Layer 6 of a small transformer language model trained on English Wikipedia (16 layers, counted from 0, width 128).
Take only the direct path to the model's output, skipping the later layers: a vector added to the residual stream pushes a token's score in proportion to its dot product with that token's output vector.

Output vectors of the tokens that the questions are about. A number n stands for (n - 500) times 0.0055.
"j": 402 472 535 612 437 617 479 570 445 292 397 460 469 446 553 198 434 427 598 417 360 331 523 399 618 239 579 612 398 557 418 382 624 539 360 311 615 446 380 452 594 665 447 309 396 424 404 234 550 427 522 445 439 392 591 548 60 469 511 662 647 431 372 327 469 387 601 772 377 646 241 430 595 537 586 439 497 23 322 654 556 621 365 651 325 416 414 414 670 810 377 541 839 604 358 752 332 608 429 500 418 319 306 459 571 528 510 103 322 650 367 308 296 670 393 486 629 393 407 412 256 605 353 443 458 527 398 604
" Historic": 411 373 592 525 496 518 488 581 516 413 489 546 438 470 621 410 421 593 417 424 408 382 540 458 552 463 420 539 400 513 449 413 525 481 470 498 507 391 390 544 645 504 389 479 428 410 498 385 557 441 429 490 494 511 617 504 372 497 472 533 572 545 534 507 492 406 474 540 556 696 342 554 555 444 407 475 554 473 488 558 483 485 452 557 426 482 508 408 515 456 471 423 581 570 386 639 498 476 401 463 390 494 481 566 581 486 492 493 475 482 443 500 485 546 498 415 539 488 502 520 498 508 485 411 472 469 352 440
" themselves": 506 416 525 529 385 574 516 476 433 440 464 537 512 526 545 461 504 546 533 523 353 441 551 477 553 425 573 521 455 626 557 627 550 476 362 401 498 576 529 448 558 555 506 551 492 542 506 455 441 531 558 502 552 529 553 515 448 462 548 522 569 523 466 491 497 502 476 723 427 498 528 397 479 592 517 510 443 371 348 614 455 600 368 582 457 568 416 580 553 635 360 483 595 486 504 502 427 439 524 532 355 566 490 394 519 413 523 461 325 492 455 560 495 553 446 491 602 486 594 502 500 402 361 554 422 436 376 529
"Structure": 364 487 529 588 452 629 563 632 474 428 478 454 429 531 555 398 421 529 554 500 410 355 549 528 496 408 533 567 432 537 460 451 473 590 454 490 556 419 455 494 496 556 450 528 426 424 524 411 513 384 425 459 431 389 477 496 392 440 629 430 662 457 487 337 521 456 513 569 487 588 397 505 498 433 496 493 483 384 340 525 426 533 474 480 494 509 366 417 538 476 445 477 500 564 451 485 469 453 462 435 473 458 439 430 553 429 533 449 389 650 480 450 472 485 436 404 525 492 514 458 495 532 421 370 443 600 491 515
"inomial": 310 500 608 627 510 485 477 600 442 478 345 536 390 410 582 341 459 554 658 490 412 545 710 549 687 302 622 569 510 469 313 434 462 455 414 369 586 359 296 476 613 533 544 416 445 320 464 522 598 386 512 448 491 348 587 681 270 435 588 422 436 399 444 451 562 332 565 676 539 476 468 428 425 541 500 508 421 243 357 545 506 511 326 618 324 612 506 429 687 662 408 365 568 604 369 659 462 440 277 513 215 246 476 460 389 466 500 378 496 513 243 472 214 521 351 506 521 419 426 345 462 664 414 291 422 553 369 510
"General": 466 540 494 479 415 601 468 532 569 397 465 366 451 534 535 415 504 486 424 451 347 343 530 510 545 401 591 431 456 517 479 422 549 630 383 458 454 508 456 513 531 502 392 491 461 541 514 534 477 384 465 510 455 488 518 424 323 536 535 452 580 554 390 429 567 451 615 507 473 602 401 461 534 509 650 502 608 348 396 551 496 561 481 537 425 468 489 458 481 421 461 440 509 470 397 462 463 574 542 468 550 508 453 438 516 564 439 507 549 554 483 402 468 500 506 564 502 560 362 335 430 460 540 500 524 502 481 423
")": 580 527 441 634 508 451 460 496 425 475 488 519 408 431 479 513 449 436 535 572 557 562 465 506 615 533 492 534 521 485 525 513 417 541 533 486 452 584 502 553 447 509 604 404 406 669 606 538 502 462 430 556 597 628 443 464 444 534 480 500 393 379 398 498 395 531 410 439 460 481 674 575 466 450 468 482 412 491 382 593 550 531 522 511 475 440 511 505 567 406 469 470 491 513 508 587 482 400 554 464 541 561 503 533 571 561 568 474 458 561 466 623 534 445 510 497 530 490 537 552 401 494 533 540 489 375 568 356
" opinion": 519 465 505 593 555 552 531 470 481 431 479 485 452 528 565 435 458 513 495 481 456 398 579 500 545 438 508 645 447 424 430 423 539 512 469 449 505 481 563 488 622 577 511 533 524 451 547 457 521 503 531 421 512 421 655 480 497 474 464 581 521 473 340 358 558 558 535 520 471 524 446 451 481 629 425 506 569 307 369 575 529 415 475 537 574 503 502 470 623 572 538 540 582 517 427 507 383 495 463 463 493 498 492 551 538 522 575 519 486 475 464 506 422 576 421 577 617 512 498 400 461 476 318 452 478 560 472 539
" BMW": 539 590 566 581 377 524 594 514 402 490 470 456 453 519 530 434 424 462 550 451 392 503 554 393 553 370 533 513 427 605 433 554 571 543 395 452 565 507 489 455 493 506 520 455 485 455 456 472 464 420 511 469 407 426 468 450 358 504 553 594 547 513 493 401 516 447 544 520 465 534 368 485 509 456 576 509 491 472 487 480 497 473 445 552 485 500 435 476 594 667 404 560 572 617 532 541 465 577 503 462 513 410 487 459 546 435 531 458 468 540 420 433 408 620 464 439 498 456 427 442 431 583 532 487 528 516 446 546
"!\"": 534 374 455 645 448 622 468 466 387 474 528 466 532 553 540 458 442 505 570 575 465 519 462 453 527 505 582 496 367 528 561 458 526 448 447 423 530 445 455 505 456 525 474 597 465 507 410 438 490 474 623 551 483 477 540 462 418 524 489 635 658 515 351 369 543 542 474 527 436 550 508 572 593 442 465 479 505 343 454 445 449 606 395 648 350 457 434 489 619 599 453 482 526 545 510 560 428 502 376 523 494 446 492 495 513 560 527 392 413 450 463 527 453 545 476 530 502 476 423 463 498 603 344 479 480 464 407 614
" rather": 452 524 528 546 477 610 488 437 491 441 450 481 496 533 518 458 533 475 547 490 387 559 484 421 490 486 475 580 480 507 500 440 482 444 482 462 474 439 492 551 549 573 489 461 490 508 455 416 448 496 546 409 463 438 514 487 550 505 496 544 490 453 448 406 471 512 505 540 465 461 523 382 572 505 562 509 476 366 407 497 493 487 359 566 420 459 548 488 477 587 459 460 578 465 495 487 512 529 467 598 380 528 491 529 474 574 479 505 454 574 457 546 404 433 530 397 556 525 472 411 431 543 490 484 454 513 353 490
"day": 650 397 629 582 520 647 574 510 604 397 500 468 566 331 562 526 487 468 657 479 363 451 585 356 450 369 465 576 518 502 498 399 500 421 349 402 416 532 338 411 640 440 482 377 453 516 523 386 486 582 475 683 510 402 589 434 373 450 538 672 658 507 532 503 448 593 395 563 525 509 544 458 589 624 559 519 608 240 438 486 637 546 473 688 505 444 419 448 497 455 454 570 509 423 643 562 354 710 564 526 599 552 501 496 545 548 423 439 555 565 363 441 452 524 508 586 445 409 546 571 546 559 563 502 569 606 478 516
" roof": 389 584 573 589 471 484 631 404 531 449 550 521 463 443 529 466 519 469 609 413 371 426 559 522 608 360 543 550 363 548 431 551 528 537 452 530 517 494 422 560 623 533 511 444 434 445 475 453 573 490 477 392 400 502 625 596 490 462 522 506 584 572 424 452 425 464 629 671 435 681 357 575 615 550 476 501 396 341 404 609 429 600 354 577 431 471 443 425 571 588 516 545 612 570 447 461 448 523 428 500 485 498 491 480 523 475 475 464 447 479 339 374 382 469 532 419 552 486 466 427 459 443 475 506 450 475 433 496

Output weights of attention head 0. The head adds the sum of these rows, row i times number i of z. A number n stands for (n - 500) times 0.00037.
o0: 615 637 443 554 514 660 715 379 405 454 398 321 520 450 678 702 632 492 693 572 291 367 364 591 571 585 548 530 396 590 355 672 653 464 436 395 408 404 547 621 376 542 447 467 626 487 502 518 279 452 416 510 524 427 783 545 358 461 339 586 385 490 520 288 547 705 357 554 588 681 557 654 559 581 414 658 389 590 432 443 490 635 537 525 325 748 492 686 615 465 357 367 349 639 558 393 572 543 365 604 473 402 713 550 635 530 521 286 604 532 550 608 525 518 389 521 574 527 396 457 587 561 590 514 470 409 567 441
o1: 420 331 471 523 406 596 330 582 404 432 665 557 576 489 523 313 366 599 536 664 539 615 592 539 257 697 577 600 558 580 456 512 517 553 451 379 623 683 301 615 378 487 652 508 400 599 454 566 574 412 400 519 559 617 661 381 430 630 529 635 646 551 525 816 476 882 539 542 486 254 419 577 482 445 555 622 667 368 530 327 698 469 521 675 424 596 617 453 513 471 621 527 419 414 647 536 363 371 600 441 558 631 624 569 475 487 362 367 638 558 509 477 646 366 613 418 543 434 612 510 384 464 487 440 437 461 377 536
o2: 408 455 421 695 360 532 605 502 681 295 448 464 411 662 534 408 302 474 468 385 457 368 636 542 510 399 471 478 562 565 446 433 430 439 383 534 355 600 709 497 442 642 418 453 508 166 502 468 529 544 631 354 376 498 529 451 535 393 497 455 491 502 443 433 702 555 555 443 647 667 438 550 568 551 563 434 573 525 431 658 283 604 445 307 633 516 626 386 596 319 482 595 437 539 305 291 328 679 384 384 500 568 445 600 311 566 612 414 564 721 659 404 321 400 397 541 538 657 479 372 506 451 566 454 515 510 392 534
o3: 555 415 337 615 365 434 487 503 451 526 426 503 547 376 545 530 519 440 527 625 444 510 407 265 551 594 428 550 527 427 406 465 480 477 494 399 387 589 495 511 258 447 248 413 668 473 728 458 653 522 641 599 502 245 548 467 596 455 487 488 368 572 386 576 374 450 409 400 215 560 541 535 586 383 632 425 361 355 490 570 262 421 336 522 560 468 626 686 663 571 635 336 209 292 404 499 563 603 443 529 413 441 590 501 499 468 603 441 551 449 381 604 463 514 321 554 703 590 477 476 508 422 608 531 602 620 436 627
o4: 453 477 418 571 491 608 257 413 536 426 546 627 602 465 591 316 557 618 659 654 320 475 521 493 161 518 431 593 376 671 581 329 445 494 440 490 351 675 526 744 643 474 628 373 447 552 245 532 393 494 441 388 514 485 792 385 529 302 691 627 419 428 791 590 409 972 579 607 706 390 595 584 733 509 686 381 617 481 498 441 501 357 577 577 459 574 555 237 504 450 557 473 735 444 528 320 564 610 572 666 427 766 356 356 621 533 509 300 420 655 564 656 363 424 765 428 551 462 473 499 462 508 626 383 538 366 225 351
o5: 477 609 342 287 641 630 414 503 716 602 402 549 561 613 632 420 515 533 565 479 435 524 688 587 383 455 393 409 136 514 584 420 175 326 708 465 345 541 532 317 492 499 554 499 498 544 378 553 221 633 675 615 494 534 653 329 548 513 563 570 577 678 400 538 675 691 426 605 427 487 535 568 477 568 509 442 647 573 587 475 607 329 502 432 634 594 519 356 430 661 571 454 670 210 495 274 516 542 272 581 602 694 203 483 472 484 323 592 692 524 570 444 485 438 629 428 487 529 603 483 558 629 579 479 456 689 339 479
o6: 271 566 621 501 432 519 323 569 313 457 542 967 715 421 522 438 437 516 517 560 580 612 682 439 517 614 592 313 393 489 437 462 516 496 521 358 468 564 369 509 742 466 514 336 413 507 395 506 577 393 401 642 446 575 269 526 505 644 550 564 467 542 714 780 529 466 356 503 246 350 435 506 478 414 654 477 509 651 572 461 412 360 421 445 400 367 716 372 771 528 451 474 678 707 417 608 580 840 737 506 455 665 739 391 455 352 405 456 492 636 230 687 506 545 648 352 494 284 333 604 533 598 599 302 468 544 515 430
o7: 536 458 448 679 449 425 443 422 507 538 385 434 493 497 161 509 587 448 622 566 536 510 514 521 384 735 437 579 612 498 657 427 622 445 463 470 418 565 535 380 498 521 427 448 563 502 540 632 627 562 632 471 486 455 352 486 599 556 607 459 435 479 585 512 465 551 519 459 578 533 505 518 614 581 583 678 439 493 415 303 394 484 473 643 437 487 558 593 529 478 433 594 702 466 408 629 577 528 676 448 492 485 617 489 583 325 470 292 388 490 609 697 480 379 487 518 644 332 324 353 441 496 508 545 702 375 280 470
o8: 378 388 566 430 599 644 447 628 539 583 622 433 608 220 638 514 507 515 385 592 443 507 402 336 522 302 493 514 664 530 528 470 465 479 601 428 463 429 408 279 535 493 657 550 337 379 485 484 477 568 378 534 532 637 460 344 542 497 447 636 507 365 421 463 415 322 512 393 510 533 617 437 372 328 412 482 408 412 575 532 482 477 538 458 641 565 501 464 465 493 532 429 268 546 344 674 381 560 610 453 456 578 509 459 494 601 517 612 515 555 461 486 547 570 567 476 477 519 754 557 475 579 613 307 380 469 507 565
o9: 577 676 429 578 405 441 448 637 514 466 529 647 352 477 474 351 412 594 471 382 542 565 476 528 563 389 507 602 521 538 451 407 415 432 444 529 462 678 588 670 325 464 493 449 541 474 598 711 504 436 464 428 388 431 683 326 424 433 632 391 481 594 668 626 495 646 530 621 409 404 586 389 682 730 736 419 564 644 551 586 547 522 573 509 592 376 535 463 576 411 414 472 491 180 611 284 526 539 364 600 466 478 288 578 509 493 643 526 677 456 473 422 569 468 544 536 504 539 545 585 481 466 670 612 629 471 479 451
o10: 472 424 384 565 401 665 375 429 580 338 450 386 379 571 430 446 386 563 466 464 337 472 578 753 254 530 553 560 399 539 392 443 292 491 581 500 499 603 482 553 525 464 544 502 613 437 346 430 376 610 518 488 599 371 576 329 634 390 560 584 606 525 425 386 472 734 609 598 530 515 410 586 619 487 587 364 639 346 403 444 502 377 571 430 543 638 478 436 346 590 594 315 754 383 572 400 559 368 422 581 545 627 198 603 692 550 485 364 404 359 634 579 366 364 524 544 533 573 484 605 600 646 544 412 594 635 240 434
o11: 415 342 433 570 429 639 318 683 282 329 718 720 578 509 443 333 492 525 477 643 458 494 515 272 329 523 490 522 766 408 570 537 608 572 359 434 305 581 457 397 597 589 551 492 276 770 594 259 604 394 275 608 533 352 689 434 698 652 624 629 417 393 489 719 554 521 385 390 584 514 625 352 408 606 669 498 431 487 449 361 393 424 404 462 365 489 595 674 509 564 451 444 394 440 308 606 329 512 607 625 530 646 664 291 283 549 439 344 368 544 325 797 536 530 482 261 586 284 462 544 363 545 470 446 600 529 358 407
o12: 532 465 606 550 624 518 448 518 464 479 465 363 658 637 612 513 410 458 537 654 477 568 428 429 535 550 546 536 302 603 498 756 552 474 618 419 631 613 351 241 356 518 406 557 696 507 493 552 476 618 749 535 458 485 403 591 622 445 553 519 465 514 458 445 638 546 355 433 211 353 454 326 434 515 399 485 556 403 590 340 582 389 491 563 532 411 592 587 532 626 435 565 140 581 556 523 475 648 601 504 731 435 688 375 496 451 293 419 405 593 511 537 628 557 440 463 395 374 455 487 517 544 616 529 588 416 432 600
o13: 512 480 481 718 610 590 570 325 202 267 463 201 405 401 431 645 634 628 609 540 358 498 394 642 354 628 606 694 399 502 614 511 702 501 360 331 550 488 650 743 469 588 532 561 462 476 474 330 641 482 320 566 492 368 469 592 465 297 442 558 437 444 404 550 280 651 498 454 667 637 794 607 645 518 453 472 284 502 366 477 553 698 505 371 264 422 621 474 463 583 413 494 617 552 554 639 567 523 584 518 618 520 571 506 697 492 546 160 420 545 368 651 513 417 433 471 576 476 370 401 479 416 365 608 328 214 415 296
o14: 432 440 551 392 432 578 556 474 527 573 630 492 537 588 350 433 463 553 474 490 590 539 299 577 454 591 433 414 547 443 595 466 559 523 336 538 495 481 549 619 540 495 519 401 454 625 384 538 395 471 374 410 424 533 697 500 419 490 537 594 365 593 750 440 513 595 371 583 606 637 459 527 567 685 441 545 498 710 576 526 386 582 443 593 398 609 504 609 453 398 488 569 688 505 400 537 512 557 590 397 434 437 517 457 409 517 557 662 608 574 398 482 500 415 717 537 608 602 469 438 476 409 403 641 475 391 596 423
o15: 629 630 472 360 552 278 584 253 595 549 414 412 402 535 509 466 558 478 417 432 391 281 434 604 302 419 471 509 639 458 335 493 593 586 579 604 473 362 668 575 461 540 449 511 650 649 548 466 453 472 396 454 634 654 433 554 578 492 437 405 368 482 585 284 507 422 480 496 606 698 395 647 620 353 507 470 551 455 301 528 555 647 488 419 410 532 385 393 247 487 556 535 584 505 485 363 475 431 463 564 606 437 288 305 517 536 488 476 435 559 622 390 570 468 438 735 483 495 513 424 595 648 409 664 514 529 607 465
o16: 413 414 463 592 489 675 567 246 455 458 391 339 550 543 493 393 591 394 602 439 494 472 552 506 305 549 488 806 340 410 372 498 567 342 343 259 583 387 538 527 533 455 530 717 611 364 432 379 412 631 612 579 602 265 530 662 583 438 432 363 562 513 253 518 600 636 645 527 585 595 578 324 515 632 298 549 253 330 412 557 568 619 497 450 276 487 579 451 244 714 665 525 522 302 589 546 536 382 551 470 590 581 676 548 501 538 378 306 337 386 345 634 431 495 326 512 680 555 580 328 765 391 503 481 391 321 325 504
o17: 326 470 632 551 673 377 250 333 507 432 469 327 400 369 403 567 382 535 540 488 593 499 599 306 385 497 348 723 725 289 510 460 602 494 724 597 449 432 619 588 606 475 506 673 528 546 575 514 493 580 377 566 482 450 411 656 407 448 390 510 703 388 426 523 365 502 610 319 820 416 526 641 368 338 435 562 388 400 409 428 532 714 667 543 354 466 454 387 547 341 683 617 577 700 370 724 452 430 536 584 493 623 559 381 387 580 633 120 380 543 366 645 450 523 591 374 677 439 632 387 282 446 559 333 493 417 554 563
o18: 618 554 561 336 592 404 474 620 423 573 512 430 743 573 613 560 527 459 672 458 428 532 475 475 616 496 624 402 398 733 486 527 559 555 525 500 578 591 374 541 362 247 438 373 443 631 362 603 368 527 756 662 485 549 501 451 430 503 530 371 415 352 447 498 635 560 541 505 44 502 293 438 751 334 477 406 462 498 662 358 544 316 490 491 729 357 563 345 440 799 603 608 497 244 639 259 567 442 494 343 492 376 398 567 481 359 382 584 468 426 612 492 343 434 427 573 408 715 526 497 642 427 468 669 553 665 572 545
o19: 530 461 522 645 468 367 400 499 433 314 444 636 486 601 562 469 467 437 609 574 475 541 506 488 464 514 441 705 454 634 207 577 462 544 390 653 347 413 414 406 473 402 525 662 604 325 431 428 486 604 622 531 592 446 453 560 632 501 575 483 521 470 408 529 534 526 608 291 508 498 395 423 566 488 553 631 605 235 510 433 399 131 431 520 610 529 639 518 523 485 497 528 258 618 544 407 592 515 529 458 489 550 735 464 424 482 391 402 331 544 663 573 372 440 365 474 619 561 426 626 838 488 589 328 728 602 336 709
o20: 599 507 680 503 620 626 559 689 552 581 467 266 450 648 425 661 544 554 670 514 620 638 350 459 350 606 466 659 187 597 657 528 473 539 506 617 723 481 549 411 263 537 719 720 630 404 523 497 305 450 663 572 320 694 492 463 471 298 421 539 581 485 434 175 602 611 517 427 614 364 497 591 563 603 456 601 650 370 677 188 543 487 777 619 379 660 447 392 371 457 509 641 99 531 568 435 548 200 448 508 448 588 514 423 511 576 538 610 398 598 453 384 399 543 501 397 413 500 492 425 486 442 356 647 522 321 568 685
o21: 542 551 437 473 717 244 316 446 376 543 489 393 563 386 554 571 502 449 453 588 550 634 366 378 587 590 497 442 563 509 598 475 677 595 409 364 586 668 372 506 471 387 540 432 448 885 409 549 556 572 474 590 547 634 361 429 334 619 539 453 394 223 710 578 270 502 485 567 261 380 471 670 481 314 392 310 332 483 566 457 588 356 556 564 652 443 464 464 606 602 672 539 644 565 432 620 542 713 676 621 789 469 619 485 745 379 492 392 582 476 420 563 355 500 358 569 337 394 582 538 390 594 671 692 423 451 652 478
o22: 466 759 421 383 518 549 639 469 361 507 434 700 499 362 481 419 403 506 503 499 387 541 674 680 536 512 656 350 605 553 429 452 580 502 445 276 551 659 355 505 740 696 550 294 251 331 466 613 700 457 423 464 622 537 317 523 509 563 539 548 611 587 730 619 557 487 411 668 644 446 523 444 447 436 532 547 649 828 430 500 512 569 409 360 465 517 438 467 525 351 254 507 598 503 520 640 488 539 525 484 466 471 336 469 561 394 426 415 596 497 558 428 650 367 566 406 325 386 537 487 284 607 501 594 374 467 489 289
o23: 629 536 453 705 293 527 425 160 482 412 299 256 520 638 482 473 466 382 590 717 357 563 440 578 475 496 439 686 310 472 676 617 459 496 395 517 340 373 571 526 349 580 558 480 751 385 535 449 643 666 723 384 449 262 479 528 671 244 615 469 208 644 364 549 379 428 462 544 510 569 646 581 497 643 447 528 449 389 511 598 404 479 330 336 380 438 450 617 414 564 275 337 361 522 449 373 672 609 389 569 623 415 652 494 700 506 458 382 398 559 614 543 504 466 337 546 404 538 403 533 344 367 460 550 612 416 360 421
o24: 549 451 354 540 527 228 218 370 573 468 412 342 313 495 631 566 269 513 320 485 490 468 448 698 469 386 332 540 666 427 380 768 678 581 683 423 507 547 673 173 403 429 296 763 493 474 594 624 504 747 512 423 455 457 370 447 649 515 464 499 365 464 432 662 446 529 562 357 569 491 421 652 464 586 435 554 628 302 401 372 544 570 619 564 690 540 487 749 483 270 510 555 333 569 322 489 212 650 380 570 649 813 455 556 542 469 400 393 572 563 667 468 487 546 364 662 398 576 635 670 508 569 606 456 576 549 573 654
o25: 528 441 524 532 288 666 547 514 361 473 517 461 410 664 596 523 513 345 744 535 529 587 587 493 407 538 545 552 293 640 400 599 546 428 286 478 520 369 417 578 499 364 584 613 621 306 356 529 525 446 533 594 538 405 497 517 677 493 537 567 580 520 504 393 572 534 589 503 574 397 484 443 525 584 535 600 515 409 573 365 575 501 442 509 314 606 511 501 557 657 450 431 385 472 469 392 661 401 450 396 506 469 716 569 658 516 398 431 349 352 514 492 361 489 395 459 515 500 449 469 734 448 326 296 568 595 390 626
o26: 434 586 581 452 416 636 399 408 491 550 446 357 581 250 418 514 460 481 545 427 622 662 657 551 415 567 480 608 353 450 564 498 486 539 606 323 607 584 538 355 438 545 566 558 590 423 471 516 569 483 555 570 364 435 360 595 553 398 487 651 422 506 432 611 518 559 427 726 413 348 750 638 359 474 509 561 444 593 356 422 572 740 545 393 279 551 448 339 520 691 472 341 723 385 311 570 638 493 494 435 598 706 506 519 645 479 417 507 692 453 283 568 629 447 441 434 350 442 516 362 418 588 497 497 486 481 384 408
o27: 476 719 505 476 582 374 466 278 566 494 247 594 619 611 515 463 389 403 427 444 385 576 620 712 564 517 605 497 332 625 393 553 423 514 538 436 608 574 403 365 582 460 645 497 637 443 396 557 499 557 717 487 521 486 298 469 500 553 544 388 430 495 567 450 630 527 500 713 480 466 358 569 433 540 508 534 562 558 498 528 635 174 553 349 522 533 380 501 369 570 449 464 601 551 663 424 661 566 523 602 692 564 498 588 603 322 279 507 494 442 518 492 410 513 390 494 301 385 468 587 531 653 730 562 516 465 438 450
o28: 656 573 434 293 459 389 488 419 624 593 431 435 490 501 467 529 592 550 481 451 386 340 401 568 362 486 477 492 591 377 437 529 537 619 461 514 410 554 657 758 745 466 227 472 468 584 607 343 491 606 523 489 493 285 675 575 505 565 358 405 296 589 412 588 538 520 633 548 524 830 259 541 659 685 649 397 600 427 473 346 294 456 651 497 572 456 408 550 365 592 542 482 844 434 464 401 695 346 474 509 285 408 369 572 436 498 590 492 448 333 596 679 385 553 612 626 625 677 422 518 722 522 459 570 514 754 556 396
o29: 377 567 669 466 525 274 377 465 747 630 480 521 666 388 455 417 349 571 449 724 397 665 462 509 516 466 475 557 501 588 482 511 590 729 465 447 695 635 305 410 449 537 608 498 475 483 604 496 575 741 623 515 373 651 191 465 609 471 456 554 246 527 634 426 545 444 464 661 516 368 253 712 464 460 573 723 691 550 502 483 451 289 694 533 641 475 417 346 643 366 466 387 299 530 507 484 596 595 588 535 510 631 491 525 460 437 550 534 566 644 572 428 435 502 472 540 177 604 417 565 441 515 646 619 557 359 517 647
o30: 462 477 607 346 394 546 517 601 442 635 665 607 675 491 561 488 561 414 573 570 506 611 486 236 283 481 569 423 373 437 619 539 651 446 396 553 461 500 483 522 605 420 353 519 458 419 476 369 447 591 741 760 562 404 704 445 748 602 624 564 509 607 468 550 668 512 554 434 427 519 423 404 543 833 618 659 514 627 610 367 306 518 411 654 506 416 451 632 622 709 591 569 460 255 403 493 521 460 603 490 430 592 572 381 198 377 427 695 397 313 471 692 511 507 546 263 506 443 408 457 590 396 333 549 417 598 279 679
o31: 496 696 476 539 548 383 564 664 526 585 503 572 371 433 508 436 518 393 584 427 616 468 506 317 754 324 398 458 560 376 468 352 547 460 553 612 476 516 531 545 387 652 420 487 594 627 741 674 469 452 423 357 536 648 594 527 388 589 559 460 728 457 605 347 327 332 405 523 369 474 621 565 514 433 437 552 365 598 438 738 394 639 470 552 501 399 493 484 725 255 601 549 448 440 596 473 492 728 413 561 444 468 405 535 500 487 540 544 693 493 463 262 554 508 549 617 578 423 543 499 549 562 672 512 557 305 713 607

Each question shows a token from some text and the vector z that the head gathered there. A number n stands for (n - 500) times 0.0035.

"u": 482 543 489 509 545 461 445 512 518 516 504 476 484 609 493 469 542 450 509 489 583 464 533 572 421 492 500 466 539 548 488 468
Which of these tokens does it push down most? " Historic"

" found": 538 492 570 558 629 540 434 509 504 537 631 532 425 477 516 480 496 468 505 540 526 367 489 509 432 539 453 419 598 442 602 419
Pushed up most: " rather"

" the": 504 534 587 513 510 455 512 523 495 529 528 427 450 516 462 434 427 509 440 597 575 442 506 545 491 513 469 490 426 511 382 562
Which of these tokens does it push down most? " themselves"

"ari": 530 590 488 488 542 488 430 507 538 492 495 450 506 582 474 504 514 513 455 477 559 429 570 576 477 502 515 469 501 479 488 459
Which two tokens does it push up most, strongest first? "!\"", " themselves"

" then": 434 520 570 544 569 467 564 488 425 561 497 528 425 422 561 507 408 520 499 571 443 372 509 411 475 486 368 385 593 402 535 507
Which two tokens does it push up most, strongest first? " Historic", "General"

"9": 520 444 489 519 498 445 524 508 488 559 434 540 536 496 512 506 432 451 451 543 592 484 500 526 453 540 540 501 480 528 471 508
Pushed up most: " BMW"

" was": 496 509 566 556 559 488 427 489 524 470 536 548 389 452 501 477 512 574 421 570 554 371 381 474 492 556 468 383 589 461 592 525
Pushed up most: " opinion"

"it": 543 553 482 523 552 492 464 500 548 532 467 498 518 553 497 483 480 495 454 494 581 460 509 573 492 482 513 448 464 520 520 514
Which two tokens does it push up most, strongest first? "!\"", ")"

" afterwards": 474 504 602 455 498 451 446 481 511 523 512 458 472 517 484 509 484 457 502 539 547 471 525 465 480 493 464 501 425 529 416 536
Which of these tokens does it push down most? " themselves"

" for": 553 497 529 534 545 458 493 512 351 528 449 595 452 537 635 514 509 486 400 515 408 471 504 609 526 549 462 426 598 348 559 450
Pushed up most: " themselves"

"ut": 514 593 466 526 533 486 456 510 540 495 464 466 517 562 495 485 485 490 471 513 575 465 514 584 489 472 508 448 484 535 506 495
Which two tokens does it push up most, strongest first? "!\"", ")"

" women": 508 549 518 485 626 508 573 466 487 553 548 510 444 492 521 506 472 514 470 506 470 537 536 415 455 489 437 467 565 508 466 510
Pushed up most: " Historic"

" ": 567 517 472 575 656 514 515 485 495 526 604 501 416 544 524 511 560 537 479 501 461 541 480 416 450 509 441 460 652 423 563 486
Which two tokens does it push up most, strongest first? "j", " rather"

"da": 501 552 532 528 492 426 487 509 512 514 466 471 479 502 494 448 437 523 444 556 571 470 490 545 501 477 464 461 459 505 417 539
Which of these tokens does it push down most? " themselves"

"aba": 568 592 498 496 532 536 450 481 507 526 522 413 547 494 463 519 580 459 550 561 442 498 565 575 595 549 544 552 553 489 439 495
Pushed up most: " opinion"

" John": 541 471 529 487 510 515 491 499 503 473 473 514 482 562 528 478 516 485 482 523 516 445 499 536 493 503 478 473 530 463 560 480
Pushed up most: " themselves"

"),": 505 514 599 505 501 404 505 516 498 539 525 429 427 533 482 443 419 517 436 580 571 460 487 524 479 523 454 473 393 495 368 565
Which of these tokens does it push down most? " themselves"

" and": 593 459 545 591 614 508 463 560 450 498 709 562 380 317 596 550 390 388 414 577 508 215 465 563 293 629 343 416 654 405 701 431
Pushed up most: " rather"

" given": 515 491 476 543 607 560 507 507 505 561 561 531 527 414 448 465 565 430 592 603 371 554 479 406 367 531 443 607 446 499 521 503
Which two tokens does it push up most, strongest first? "day", " rather"

"us": 488 559 486 474 549 477 505 505 529 474 502 485 534 580 438 455 482 552 482 508 518 507 534 545 456 504 500 476 441 476 485 530
Which of these tokens does it push down most? "General"

" survey": 381 472 626 455 663 616 507 529 401 619 629 485 508 540 563 492 549 453 495 521 493 395 532 571 482 525 507 520 556 447 541 356
Pushed up most: " rather"

"ce": 436 526 381 431 337 397 607 541 407 459 530 451 574 464 453 565 556 463 510 524 526 401 494 546 425 574 542 632 419 450 440 365
Pushed up most: "inomial"

" house": 572 434 565 404 635 614 629 502 378 445 436 338 476 536 559 506 610 491 491 606 401 383 521 525 504 516 384 545 752 399 570 450
Pushed up most: " roof"

"k": 481 515 509 503 559 457 473 510 518 534 494 490 479 579 504 465 503 462 513 508 564 469 528 551 435 496 479 472 520 521 500 471
Pushed up most: " rather"

" Florida": 542 504 531 519 520 498 628 512 336 456 390 428 520 495 651 507 571 482 485 599 372 443 475 590 620 557 475 483 697 320 473 469
Pushed up most: " roof"

" a": 517 408 644 502 564 471 322 492 523 495 551 514 402 541 448 564 581 507 436 567 565 380 464 585 554 512 442 451 537 470 505 559
Which two tokens does it push up most, strongest first? " opinion", "Structure"

"==": 460 550 361 497 540 559 428 493 531 489 609 618 531 506 498 452 506 485 487 466 591 492 394 502 436 512 537 454 496 469 520 456
Pushed up most: "!\""

" San": 479 498 563 475 567 498 507 508 494 533 523 512 508 582 489 457 485 475 439 485 555 428 576 574 437 493 522 484 490 538 489 489
Which two tokens does it push up most, strongest first? " rather", "j"

" War": 441 479 473 478 417 454 619 567 455 499 345 571 444 410 602 501 366 566 400 394 336 581 594 480 469 383 479 528 477 551 496 562
Which two tokens does it push up most, strongest first? ")", " Historic"

"The": 369 579 457 385 495 545 503 459 492 510 582 521 506 482 461 418 477 522 507 410 560 412 511 386 411 458 532 491 507 467 441 471
Pushed up most: " Historic"

" career": 348 517 517 464 515 443 551 468 514 533 439 500 443 506 561 397 486 546 484 499 546 450 464 411 440 480 466 412 484 549 592 474
Pushed up most: " Historic"

" in": 584 526 431 535 643 513 640 500 492 445 588 560 550 612 489 467 574 458 500 559 536 620 469 537 433 591 573 555 416 511 609 472
Which of these tokens does it push down most? "General"

" ==": 473 502 522 464 517 531 577 489 517 470 485 537 471 500 571 437 485 525 454 502 516 383 486 426 373 482 510 452 494 481 492 431
Which of these tokens does it push down most? ")"

" Spanish": 457 520 555 427 497 566 483 467 455 526 525 552 522 465 540 514 462 497 472 487 481 363 579 519 559 470 493 511 526 442 478 484
Pushed up most: "General"

" published": 360 575 532 409 488 518 476 440 493 532 544 509 479 457 426 431 487 608 513 428 544 421 501 372 487 438 495 466 501 469 434 521
Which of these tokens does it push down most? " themselves"